Layer 12 of a small transformer language model trained on English Wikipedia (19 layers, counted from 0, width 96). Numbers have three digits each and are written without spaces.
Take only the direct path to the model's output, skipping the later layers: a vector added to the residual stream pushes a token's score in proportion to its dot product with that token's output vector.

Output vectors of the tokens that the questions are about. A number n stands for (n - 500) times 0.0052.
" however": 428504483487483485486538484485515501570531488487575603565535583577589498527531454568602522417372572517490495444569404528411517534479531468485546400514435421395434563627387587496493503508565606422463536516519487381462430523520587451513517433412543516438434623358455527664492465499468507444
" decided": 531553520584537543531438481529481445572494522508559531554468602411485446508532576522567585471383551500494490464503438496463496475543448508472540366496454355392497488602520531467476474449575527556471474478423468449493497486542467548480534452487538481474525509461540582555480468557458443611
" began": 517505495620478546512492440504470473465485485460565546484551560501569485499511598461560579435381476482493493491553403510421532483515427464518585427510458466411528553529377542426478549444576548549461453485410471401518582519520474575512445508516515441555540485528463529574477502552457515564
"ency": 549401449415538606531531389566528443544575631566419605499574483581533463525626493586615684465530568387467551357550526575521362454448483499447376444570516357464439596593341573514493469406518432472416508383585425408605417460434533412530550437603508365540444533548562562522557430595402482532
").": 640445486497578700548574498643468499451396423564451397483545498375515408667581612398478587498504635464497421562395545528348501503382463389473371501423516483585465417447476503579462604458507583538446512501605576443456586533374392399573465476519611550375451576418469498576534566607446421618
"\".": 631576562499549531541499478557480554522465397606425415501539485316573473616555602439499504465351658481492520503309577578492509511360560351404474470354501405579485444595444494476509606475518502501414490447618611398433530498567509441540539484632496524449583602353453463479489397639492388701
" would": 564458616595480546499512494487465467487533496487551527512464487431509392528502524452558571387453516506498457469484497462466514512452443495447516441412463358436569563584506520418534558472577590485413409497454500374574614475502451522546465460552550540502482543502574531561524474627465455602
" chronology": 390558437684437619490583532403633431612540437467612531490494572581556444405639501393519451444336349394462470464501557468672485430426425561577461426488327400399652544416396513433407574447572540580610448541564391396441513415380655647493515461495556340575459624448573663596605577621442477442
" for": 461503542454455531562432504536443500466422570424460450469537463581570523600421457580604487445463493523506529544469505498445550552515563458415459555489544519458577573582470423542505565445520543459438503409512529462464539505478454479523455437494484440526506500538473508595503546444549542456
"ean": 434489354436491574533478523459587531542554467699471509458552480515478427372637503480601606461468669422486438510340518482414383453429560437370608513523474494516427494459376624561487399539585573536538346609472469419442481519471528533561496445567542547460494478587545745336466466575414505677
"U": 381766245868652587495644304338736460470741239785758702667755680331615248364980413284729597465133805395378464320353152701516312402327407211307332298549274332450435603379175763600352316302613925672561389489725492140574397464440673424618499356562693488345408742305697713524618652709471202775
" later": 523500443556469537474483508531439493485460605472565516506500566474560510462480467488591500485488563543504489561530441510395483472420411516467549441523500425422414530630532570582420604514556633510468568386496392439522506560437489504533441456439473501487505527400490515569562518555478561429
" occurred": 503566501560539553549477472411539541418624370459606544479572586494571519394547552455622572408425529412494496492451368518408503573543417487520501389486529487419448510543356556410460501420562505550449465528501478294524547473435547483584463491509535391422535539529545607574540475690449511620
"over": 481547455430600513472521591442490429406538650491533372499569514477600517487584495472539516569360488484483492454547578516473442543504441509495465392466470526464417475593408507516454361574576468471491562524564496408605433475534459547520510435690438535457466437491417554632624510453398583538
"ennial": 626550471653461622467414479554587544550627528558500494557709614524484359393652575401553577521382469418467474565539489519420507319291493514415397546509530543622315583563353543507336466458491441589491489544590462462525481513431473553634542383627481484501515516454479511483491427400378503498
" needed": 575524489650569553433532528483483473442525471445561512533487588413446394534549419522575520416483554366495378421516455522547563568571475383395487398474434427454521484627531554524462549488607542503559455464425482430474473601481524543646425388480548426499502541517523590614556429596501393521
"ee": 526506428468630632500401493519637491637472525546478419486498511558456493336625447483647621527538454497485479448517537545363545475534526422350567453528446395508475600562541462693413475530503508448408472491613591456517432531395521388452484449453462488435549407531491647475535437507463513589
" showed": 448531459625543553548477450509506459440518537430533530476529549489578441522540511534623609458404548523486463465425392504449510500466485487410564418486417458426509472484359568424466522468556563559516440512487565417477590467484461486597557462470534478451516523508473580609511519631508447535
"\n": 506516536491563586614505593457556563529333404482430451361595475626420459470485502535467388468542408444509501559490475439510568616527591543541540435617425556435541535420507452491388533590415490430481518560492490534508546521557483551442533540548445343596479472550477450616386553561389561391
" time": 440493480500467617433508459569539463432522416490592521493523602462597434478433610556510539536434398548494424539424505554478471578526437541454444490494588408453408521571579513501464504507625541482518581547543382358510480515554491427635479421547480435461572549420448530508603412452541502484
"Plot": 349437479527509560587585522531564449594540519542508650443516686460579331373646580427548538521413558406485454413526482473495464436472485514511559323524492378417546545466434497473556510296440586476640520414558469381528437416466694476482557486550534435483394617447477587521576491550578446583
"Honours": 468501435475615498428553482458553504509405468608550582623523627406569448520687480458530656533431360452473525564474502543538477474453474483477582584446499525424559429397308501566444500436457558595441438370555451412455383513451629484576547490428577462576443508503494523466566514567525349642
" therefore": 464509449581484549510537503439444500542490573485565587522525536522530406524534450583598560450426642512486481461548440529505504452423453488456564398514356427447468482600442580577408502517566631484422521458490442406561464457487568525486524410492508530385528609391523541592470425651366504545
" occasion": 454539460552524506446586513374511418477555416562534518495568529433494469420497537488582539586377441546477492532517382562475510466528438503496420339577384486531409490398507607621430577572559622527441429403571448498637461518555559490647578480531518530498443611304482471485520447602511348604
" theory": 504590417554535587472544469525529455432468504475590525489614538574667380503513481491592533542445473514493494434545457569468429426506550437447478397571471404417446469423432559552477483534519527675479434535591513416448515389420513460517502556568508444482509641341510528556617423550437468518
" that": 517433514505505531459456540560504435587454463464454576400512475529505514540436494627545530417428578514500509526447552506318655531566520495442562479521442476450528563580502485546552480459540537520434502423569522414464601369423513492495494509469475524465594611422484490494500470548445485509
" |": 447501501535477443470437528513537584491447501632459559508417467462552527559552448518438423387542589544509583535444461460609563552616508581466571602514485552503428413531629406374335604464512416434454659463530678573528419517507549428501463599488348395493597426514531541479405440382511435493
"Note": 495463382523448498410505446377519546442641502541540475492565623560391428470671540560531566650398506462486526477561365494507550535517426521429568419520418477415498506400536520531418455572508479443455589421546539439459524428573551496487596404466443455549483600446424529622587468630451547550
" was": 576505560504462501551500487499442488440470520432552507472500461493506518557457554506500573401509466491503484511520472423373570518461425554546577487471484428429554563566479484399455604513565555490406473453413528429536616476494473494487533545503408469524515475628537468583491468537491560565
" interview": 403490487576513460539583505499533472462613376552433564453577548499537472420522595448560535567345489495493527410497343596408501379598407490552464464464396441447465441460366509529389527425519612563514586467515524410506499500546590465532553497406639628509596514446537550497666497560533397516

Output weights of attention head 1. The head adds the sum of these rows, row i times number i of z. A number n stands for (n - 500) times 0.0027.
o0: 450575394520406439438563437570496494401718765529542404539264584433488538464700401623593419426557704591746425608534439454609514407434392708535454471395445615471535456455560346347500624675691516559469392426451593287655540567326572579324546598367286413404493356531603543677314374487412592494
o1: 566630396507639498284489444410540732674558401531531492688501453324345550746596382524388396646222551303388743636506484570856539446580639599638266717452615563787664276355658569347635614452183100471359566448529722638551395468487556358358567428615275365646406266486550375188363575385691522546
o2: 565687401424372576599651553762643432597609522432482325433605430538571539568267571440291520573680413673319382605533500398495466419245445356854419508419602484721602556435422310595562425482382523468525538484593470524392528603639539513498257484319741582352493510491308439354374491686623567370
o3: 681410554537441610497448410441446456513571595312490473441400711457454267342624521259456631451360536718305334489478440480406537468502772592509360531465461545438404451597346422494563638482530620569498462412583443585515558738447459557358580420486535434667549530621490528411581524528519523735
o4: 675434742290419465380434450473379488599596509370556575675480589351664484427551550485551729451613712449230349509470369646505590626696542512193543619471479307622465512780455502353604626472583579297337563534547634585327635512501463556369620551496265579271576424523388436523321395299688304634
o5: 332329367366519525566628669357678537629443580484376555337556560397494523357581524568354636483360490597403428350335458476530562555511681542422402648632680584446425534426609516721643640525550460535559502538624357601269454574593573521371539555604420431461599348592371342525531306371390596419
o6: 395726391369490256322580186572560629571774624624513482573291295392582471594339357289492481584388676617405589358559563489526547281507490427809519523578763631320290493589383420356534456592509426695537669614309601372452572406580494417444319550291414608587580661517554609383519411682665444639
o7: 547668418691517425311690417595338677367592534480492573327392281577447392425423436605639425473657584678251685491456408642559373459480400765569499699245387712549324550347629620560453380383409500500333508490537565601563437818368550483429520527216516700259562303605743317307684628562642372494
o8: 782416602363253560586680321469499668507536320366587286394563478597366597371634673414584504540428549430685517484343502449335584618655631440377650487441370422623448726546269508507528510614572718870400456391328436445604676394502352605451616478562509457365588554296308492573441097737393616699
o9: 423357348500546708472595230567392653515639621378483593583547509617552715578743369567541450414494354577242450500423477687576460438452496559295542671570528467520481333833673454454522468394517346510577565481368656531409422596466240435392501372572506491415535408641354528520494548500567379586
o10: 448643482562613383448554166313673484676396471661598414547511482544636604502444437433231236501645550659438632721395436666865426576440386428482541758299373680537424517566668520364553454525519565523479449416472827780439441583457449362428481433473614394549432589426477410247551368555286400580
o11: 439320555567548446438446540467742537499577582495433506522319332294511455569399442381449605366625667740537659404576239552301792502414530483519431486322420461524438577446510545548518482466346547687481562551606905567397333549396537360563485613311588583333695567590538422346677540275495296678
o12: 465421605315409527651653436375429684556650410083630451402496501737459531414421432373633555495791588364477470480668369496277448482527320433692598502545339406597559551291655500670468382495372589505428411635401337476574780666457496587311546469469501585569537443523502533556404515691637515381
o13: 520717539433610542473621646245628701410503551507575563448814766522345460416437322556336244470545516282659442453528464572704447645713418447563493634771399576543216263465397508547408424453367565387514534504489417662500458461371498482306356520351559358716450517635595303651685441422546335555
o14: 690518724730351613542322534329633615388470476448362599655523559455482524468538403511302333411520761699472538530336607464651633526641563498583355463418482288599578391653508367472678398462373300249495602553599656521547353373575599362484421338583314592415573499601403580476330515396655464650
o15: 614706478511563370620655446805554349469420612523559213520525532591525388445368502397378414455577413369702605329667561492604295758530624283599362392611563564537375505357256487495610364505399322487585441651450565485420223349444389482484632575430560359634582458847488547567439716673356674472
o16: 534635389593544569526563775350566685614639438495496522569525367436488621492445470378487634592360546716361475290328750624403548377432577455500385441506791615497387288457530542761436523368419443543640688441610536551222420466590531329441333581280958496533299455363365342615432644477594301409
o17: 417517351557532518456405402570380688382379419685482653541467506399684668458471500362406471578427446480411539502552772366485490494603447444761413452647833402357254413542521768439495641521526368672588635456358597473402152492692383469647442564463511660545449459636371309464624312469491496579
o18: 513386462436600423499508337546458404240560426374545475557262455413655824565576439488524710368735677753714420517513684564462529428639422330277615516371477505636409504699801515629286459513544511619441499564533609660346318359530556342513439667446432593256586448346526463431521562491558386322
o19: 234651444456546500426490558183403664515683726682351468404304552454518507404590549245472564400501582582431575354558523601611588380709621291656578502601367568484399356732531369392345403385511528522642762616403689458366454518494784426393429643414305560458709597671538587396299510432602377375
o20: 562372577417479505433286238554447368550374458399513411561557435478596604631378450306613483569577606538402200627545540217516456497236672453353457628497651655542513500469632566355608591491546565655598671311443396611480768550239454590620377605661403396562320448620475537289596650661566498606
o21: 519379310338594415480734555556569442634379504495618552413538464492540635359506496440614396514306364544433581479550540446404440490596441593484515646508625527430459458329429265450520425471345471616397650353571566310742368425550597410556475526551603519623449575384595739412535514568563643510
o22: 512556807515637581490385563615461388345459653408430441674397666473531788495690424558479502491696550640426250443371390455311548275495768550343531465440511398559656484451580371468556488287471371485567569512443610671525451673494644593518555581467371588384667387589609258162458540231594414442
o23: 654365690810482517605412537593410295605333625557601184452441465409491525441573409394621477584497740448593621484373580500097588545403663645568371262671578503403643381462546535592564524355178562479509623468701458203405425276382482542437667154486691364703350545668175737525382652639669676451
o24: 599486496360586395701562364736298485286453374248481416484531626478752617544600370519485676524482584379591375477505537439228509444310573433571540629385482315587520539564469645834634592623376550547476337382654309643599520405449581503744585630425400453476528162583425455377419632459661605284
o25: 579601600401360586418323645260626466317855225395580621310426738498499427448536572495452614593342510348539375416471458555513290378600287424722493446310416542539552564639656557259448536693479553577556303698346417497515610178795571623481564735413355574576446564551661451571469490563581429494
o26: 597528243242476575496302382582504439589668572484471626511640526505456722608370365445491627242406433763145205500487570562412456764565734356498665489363478542524345603648477321674584309574423385403497576657613380387538198464477531518298356621535802531626400593521384510628679446504539836428
o27: 439464587586498447424441582465595537298502378562411383458345452435588725477698474508508504526337455513832479533574463584458683269436340281522504428472534667522480547429525422458352535551526443531610364304628469551536667585404637507648373440571490610525464564542594512457496400470680371548
o28: 636235391565563503519615644392481442478306532311483614554522429457499472425383457665592389410593549490531394501411338635259765470439516726387587423484544673590533603454502787670559330282546550343418552705564358551633529569356425537525474312408553588306479532706401313513636596295698454517
o29: 425482681562521114512657461434465493607387554489605537518613477733551363441557418669399389571704497428830462580450350484605578738373446500398594498362342409396344407614731617454473257454280444323510509402645500632458773688342682415599636642443455454338479338551661539238680387515528477339
o30: 395460375584656447487615631626486293611394718833367531728469669306543586507578421577415293376569860615539464481352533393721589469385629675238254744549542549395391256525814366412540603327417336399504736526658570677429198506594493233413502491532309317347624422558554760322448563311631383604
o31: 769776514460708386684624510218575544319386388212335537653474136609241454442419488426481536454817510322587535580400336595605857491310540286775369449312556624447644600347526709595594413529388362548427284352613504493491669532335260586781605640583596525591475432584575319538651410620451438421
o32: 583299436842701538490738430680737774534366582476780495594502660537536391413527670534430271621255523447412471436445450348593527615523524555454445485757415662524717346420555511441749335537179560451472674486599683646383368568526650439377491122464239290320566365508584399234502740255571311458
o33: 469557533678186338469584499733576493391860580556651547699356653330899507641555512370369381478609397512302741511684584764568449396597158538637513524327448336331404272603440435435294426469494417491425617563344792756793478534433661331617377307387496617587682351396572553189578378334462277509
o34: 504367444500417547583474594469353555529528508478619552556497344435533414570501693545613624584353540335453539784541384486430593428357426568572451628370470696384528740648525735690512534492343479605477533305355397379429537415417512305462583581428409543461429362566518521732429549418469310496
o35: 402669584346679559768544487475592380287450366195444499521338396619614500568301462501460444554431689558530397341665363540520565498442544467732690450404432356293629660473533483624712327509509496246521520402463493477563669503567364475759342518596328340600506547599450430469486721561607569458
o36: 392633657571322388581542384280543391297686414559563720671500710511478518422640604509471505512537485455214346627422434503661652574412481504406647614718225551469579592658542337393300280474463360466357501490553439583565699600480644601443606677478268428472537468560765582341407389386470274552
o37: 408445540333545544717497609267372444502393585665289427678595581385519511662675645626580429558318478471392334771472591717473528634349643398329657623537274575494638481656436496591453480625577785384426493357400373471597487555512651425526758314605440340678326503245261575589413420348426425341
o38: 674303666143328319710603302478215306499405483331364547606484425566457456531456421536661470553607381608545361508682608566214513617341752425331508488448454423631513555502345461648556496563639538649343543484574304611636605665387609799459412428544599528635675455372448464426547363530526657461
o39: 395643485554446453386486579487421631454697438603263423408532401477504581573566395423522522457483599426603689454283633378590469639526768287634398522491484490488402383415674408731501359585388518584577512585493453641473430369379530363646561519665409383535622419609303663314506496437602448533
o40: 375737546495488739476666636586428503549622837467537368496524524548444309607555786186314569492383332527624512479593475408665499418337452379763461473298468557392384535504312562496438389549316544407728435259359471402324538472575457258511627622298607462416556487667545528529836648639505505463
o41: 441472385449209375476277380385476495761555404609520558368355307521841492538485562477527505612442655660338473484592452432459431589527425469490535560327628425557278647755498243428605625422656642542617762396511609281436416379575551420648423643582623499354443587414428680572448349470603441684
o42: 641542614650696689546485559531485527600307635606509427688474566339585600656480334341465513543400460332443291524428453596555399595451576357493390554483490541407758457494499551654565673520428275455461348636572468586416355611472530416447396455552409556331438365479508353383525561621503542432
o43: 526489527535530508308398467674346632619609672340580347526424461361526629586493235286586414398506740600561635419334570410379452399600524560576603392580552450765557532477524518511401335253284541505586538648500703613605231251467432262511514521280751559495618441567410702316495711378716476567
o44: 328494581554628712564242413343313422664239563578491592772634431646874751496585472389623452499653298364331305554567440435514136710356650369320369728522506415373702631472573368105533754527590519468665630511463472466148483483531377683445431648647352526643514350740355322570387624701358691274
o45: 527547579450594534578565708528638473457514400547385393370159489618197383365313475529427473492544560523491326535458577446922468739691573354527625385331531575409606386565964533344414524621558406443581539537582716663588453640444526469680379611625514273285330393518493468388281426675339461439
o46: 383575486240546445309287418677507451524512578534247574520566332241535614668312495626476788533486433555384655543660596362471527418574445345337590746400360550435332445681712611443529379687632466495581745465402498596303314414670520444617605658395493838459542612331576499560566458288531354364
o47: 387666211532655492524532607317567516649333562569660628615451550501625611486411292536526435407536640283633614644733463482642511603681546402432614402488262552646467659166473512674259372490482724293429700569619512736647349506468650383511540537456377378455372405243400398414453599367567615179
o48: 365355430551529331461616656352548331511537569562452560506452475642407612420519555566532581484582408402593591718415515395391495429602484400295409569495535489543438539315466324577324604523787642596532479659402508750674578466536563567455534501493449656389521542393513451499289509404586370382
o49: 590523577515474495377620446480494636566614431455525662669649193510482275488368282534640549497492319513541330419294584432411493497252421577425634465279496597631459680644523654621568176596492466332576462471319498540591510361715495599771360504265535712454342745506406435541573581587729183617
o50: 503404565428400660587700590353501553591561444745605534619372802431504390283492738325577380403502377193301396324618520576608450681544231588286555714473347595605617398356657411315493727553517635418482530486462570509764409354424609597450519364559456187564502486587543609622440510430440425673
o51: 598280494644380383502594430338452440159565490364657691506151452541342704300556572419686720382467424654671364573701231233321741420745520716508681662440657500220417503516403458527475617598643268454554466535659429597683364173318502619633575759366460552430746364634660293550415338474753458502
o52: 632562487511623460510617554496528470533546324507324472666421333462376500483550299478513357336498546553864578318563575443530553586413506453473459607489418616512412487511455246352354470631611468535504512475623431438628441654330449380576330483479594446443492526681724444562572593621532513538
o53: 505489483655572423335534347646298505426647581688619495686486419329698644654535304481554698561609427362567558578560386474382470458683268663682464553409581354469503581501549334503460474543371456600330490388269611243552619392299347135496632580478340546568545412565586578525455570603544677570
o54: 588562563549427433534368348439486549843364649272739602302710548645568409388445520419472394508661577452736472460442578359473494503304460485482400435699610490496509504626439382588500532317390486489640371349603433262373417415367627450608578384599581383671582545857525439512454569457411572409
o55: 616227614480507627268292502443670463555504581531556504571626473389464449499400477498572664305749549742469307484459633577622438463517393456236498396552525551483524402692499517469423565341538506495448435503219712614530417555568575559414314545648307871459438706490367410475542409585429427634
o56: 266463340491555360392569628855296356604447510506354495345620430314589466540388462706614612703301376568507331462521454555224509438395485669356686460409495628618475666568572571703411236547712567519506575358549447372393535542618311438567681406552717506722370721431487581475380646488462457535
o57: 515707526470505778489377561407520436440474422661356421526386514311548553548492576564511540392433651520473486405411559626763470568446481631526527635643450450500686428561663503442492715371575514137426482525558423338344318378540455429580556492577331445365472421473304576591503544512596596500
o58: 493541678507473619567489372590476477127496492551447339458649772414560520604624544503471394521395395390600298524298517695512526483369494527376406428612378277745481311677654499456494493374484437494497440383474622240415645380283452344640593495470579170649542559503521976640584692536430504809
o59: 525546501432271305492251114403257525571735453594471518478318449453678517646544570524540607609396599428620428530501481535324544397522384344499706467495515426631464546744517363499484557637727552619471672639600437233500791315344664578344457395427561500381498519313652735581462406452629552516
o60: 531457466484647596469484454493563606426634513464543439536543436436484487398523791322584526175542671470691584597373530327478401522587447336517630576447305410336419439323657514466434432678595505441491477636311645460636449557646563466338594430518332589403533568474536527533556442509499478479
o61: 311804325721548437515636559370891619593532190505521585544528519604525577359468475496257341450445568326112778367456559520680570598487464589621551756366339509424327404424482570358491526497350305448590600588520566460678277396669479450591509649374516491462275496616537470494475532595486473552
o62: 462211572646543385479430489610404631474446599541458306493380067349536180615614349492565613473690586535535396492294462343350455524641339505489673528509453277716433582636810513549456545474477550459557531467546522540458457426688346442483335448430679758510647566302529740465702327722585402601
o63: 330397353539416586522474564337603494496582349612580577519493751580488691369618367554492508421262407453566545461460355458611479696729605615339502622736410599418390665333577322436402336525392471461420658724599398602575397389412594462443567489462379327638504436555599687563438486306465526501

Each question shows a token from some text and the vector z that the head gathered there. A number n stands for (n - 500) times 0.0044.

" No": 534371279521498575354398511445424474370549513456485464538554480442505545490515438458518535594370412428552403398578393557532479484486453545522538566420502521453499525588494549594478556440482569
Which of these tokens does it push up most? "Plot"

"2": 621430473571485515492565485465512472491555448477483415564642519466556463422609418452567527523403398521439469518449497443596441473541525553429561597473536632522506492494461565559516530423462531
Pushed down most: "\"."

"\"": 460287354465466524425286550488475391337559437524440564603498511377469434458492545494583443533365348380595456484623449511521501426496460500571605642573401551442430529587655462517497541378486605
Which of these tokens does it push up most? " however"

" open": 577490401520515450382460531502443439463531523506441466503439570437544536489574400404536523531460376489544450429454456488604485457563548460430440547427522563503646590507433582652536527369450480
Which of these tokens does it push up most? " was"

"AL": 528370352391472359449432608534314324522568422469454374516495486544529441450569505386360459340404280415553419521507570438604497417497582344521459565577542607426620564547409503650621466375448497
Pushed down most: " |"

" magazine": 561479439624527479475530509575456337448540424396578578536385669468538487556491449449569473475330419492533443364529537401534477462577567391517391510498388569457538456535569554591540496324522450
Which two tokens does it push up most, strongest first? " later", ")."

" Columbus": 516436338501464540368413521469452439421533493471523472532548513434519522498523432491538505536432365480559407419578450561547452499552500512535531588434484506483458552558501542543504549445457547
Which two tokens does it push up most, strongest first? "ean", "over"

"\n": 406583296344611448471210490478586506452630758474415398483712411342611352182685289623421462460519450420348684506456151631532519503628565657522546482469469306540511576589403661599513571421457675
Which two tokens does it push up most, strongest first? " |", "U"

"the": 531436384541494502391452536539416392473546532433489454508470532488517515451539508428514522534421353440551402458526484505556531475503531453510467579469483561484581577542472548602534493416477537
Which of these tokens does it push up most? "ency"

"5": 468515295477378535314414479487590412405616534436503447507499513517578566336468502459511523601588515287423551526617480497442385575459667665389626477486629413602398594559404676600357570482520592
Which two tokens does it push up most, strongest first? "\n", " chronology"

"ient": 434476395555505545350380540550431421438569505491479533524444512407502486559498504433529481513425403465551360422529532530524447497512472429529483578427439506458509549467520455596511423412450534
Which of these tokens does it push up most? "ennial"

" the": 576483399516519454379456526493433439451528536509438470507433574450539537499571412401534521539452377492549448422455452492600490461561544462444440543426518567493644586511438577656529526376448482
Which of these tokens does it push up most? " was"

"quot": 476483381550496550351423527531457432437578501492453512514460514417517475536513480423527502514437421461542368446512505513532439486508483450513490564414462540450513555463490472600496441422447544
Which of these tokens does it push up most? "ennial"

" to": 525427404452541492437480518431357471491602439404644492544464545512544512525540396501559543473476356447559434451546552421522538445485477324523497558549501626440539524561454585620567472350449459
Which of these tokens does it push up most? " later"

"-": 437430358520484555340369541496403430414561499499501537538458498411521526533447476462552438545427396430560338380554515563493405516532459443544511624423437501476487565544540463531459478383442519
Which of these tokens does it push up most? "ennial"

" After": 424262402337409355535569600524255459546517315510560598722758484518506117563650545563638358157403147575531372505410613483593449335707429347750620764706393753538347453583588365434656602546394480
Which of these tokens does it push up most? " interview"

" ": 587446329464419600380413519493410454305506439490471476532536493550638615437505608419526460527438555319500497383550419463449384588477657727414516435440565604531590531623466612537366536374506573
Which of these tokens does it push up most? "\n"

"V": 526419413573537532399463445366470490458568587449449358418657530517479551475640525433479500522425455459480505493594489560531540470481536547439516531469665486395398531534431585639516503473435560
Pushed down most: ")."

"1": 529443335587577555385409539449442535459603590460454394536594478317626515413550424438539505562382436422409430414532497544495432468534462531501495541434505479492424519628456559552526576354556511
Pushed down most: "Honours"

"born": 518269304488431540398466561436427496481474471468380499518510463478461499409490464466605523479414421465573457475501464530547467439479369523529526559469521553436519579570552496557491554417430597
Which of these tokens does it push up most? " therefore"

"4": 545440279463411558341402515489481405337533485469469476547517522541606609415521559459510472533472469334461502426582431520420407552473630708425534491462586568511523533628471627586382551416490592
Pushed down most: " interview"

"9": 482477226497403540362390510483564381398611571496456469559520520480555589332525533402524492585564439296408474475590495586449355513499607601439567534498579500515437594649422646589418605422500600
Which of these tokens does it push up most? "\n"

" proportion": 439430362558524618450351486527619521331454447503539575611578512446518552439550584469528529531471434534483387539610450575615477480580528484489482543525499407411432546573506475556432551464464524
Which of these tokens does it push up most? "U"

".": 496455265521459540320408484484543386375573543493489459550516512460552566400523493447514519603497443345447487470584435538500410510465592596428575533436561491472428531576460617618418578457464582
Which of these tokens does it push up most? "\n"

"e": 508290305497447533393458568452440498490474470465371475509509455481483505394479496467622498469417430433587491503516467511535469440489372508523556558485519544439513589571570499540484551424411625
Which of these tokens does it push up most? " therefore"

"our": 553388324491507522382400532450421471390563489489488480532516494446531539488550425439517539547423369451531410390528427517566480465514497485503505571446480543455539530582472535589510558397494507
Which of these tokens does it push up most? " decided"

" Mol": 535502329538554509440431451576555504351586602493433527628607544434656450444523530497506548691402506499444476556534463539500456547530566565534548509458518535496501495633444567617463557408462564
Which of these tokens does it push up most? " |"

" named": 525467473552450574391506308561459403404414353414534606538395661472672479584383363555561451562391416483528409362541513378539412500546647373685405523415386442455479587536657563522415408304508429
Pushed down most: "U"

" At": 633195518554411508549494496364390589449416332478528460649724400557456421441593550561548344393346207597526402476510471393691482454621369553646590658532526700573485457523584512501529589473532553
Which of these tokens does it push up most? " interview"

"t": 424486419568533557466326422456507472433421432456580473530508629500595525488482440491526421465445480521498482464561467398527481584566515496598470545471526482395441571564624491517492446420502420
Which of these tokens does it push up most? ")."

"ence": 458443347488497685459505521469473452426505435393521547470418497506373402438465458538521461519489424440613467452577473484519541452338525460595517520478548574453458467461599549444423436535513586
Which of these tokens does it push up most? " occasion"

"ger": 449308408370453350526548578522305461539536361503537548688718493501531189524644498532608425227402202569507378506390587450595466362675455367692589714652414708535404497573537395486682573498396482
Which of these tokens does it push up most? " interview"

"z": 531379276518496575347396512444431474360556513459487461536549481443506550490517433455513530594360416426547399388578386560528477483490459541528541571416499519448496525589496550593476558438479574
Which of these tokens does it push up most? "Plot"

" January": 537369282502487568360388512436423475344550489470498477549549475436528536490533447447499508565363380434523391369558388554522468475511471544546529589411465528448498516602508534564485562424494557
Which of these tokens does it push up most? "ean"

" Time": 499328339502447529377481558475478475485511483469413461516522461458474504397473481469587478469442448428569492494553457526531456443466412519524564560471511506438467549557548525545461553450416602
Pushed down most: "\"."

" are": 346563386607593648488324459471552509393388412451678496554554645539617490552506501500487415419505484558471444501604524416479484632570529542641428508516593465362327568601593466498455420522523388
Which of these tokens does it push up most? "\"."

" obtain": 348409387553544517334228578524348413417550521500556550569446496365490554591439545449530434528391337454549329337583573597514446528557415408586493646441399433465505520531592424584568431346492495
Which of these tokens does it push up most? ")."

" Lu": 531391359522502545412416559516475412432585494462472493521482522446482507446504457417539534553428422398564429433558436498538503458475499504505514558462449527454517538571473543557510540396491572
Which of these tokens does it push up most? " therefore"

" venture": 542363316504488549381385525454424453377553479482491487541541489439542538492542443450512518546378381427529413383538408535546475480511507503516506589436447541458519533587504520556504568400498535
Pushed down most: "Honours"

"8": 484438309530474521412446515508447461381510496455465541541556508473560523510537497461562472533379404509527458428574447546527463480575479506563544544460457525479523528573548538513476525443442592
Which of these tokens does it push up most? "over"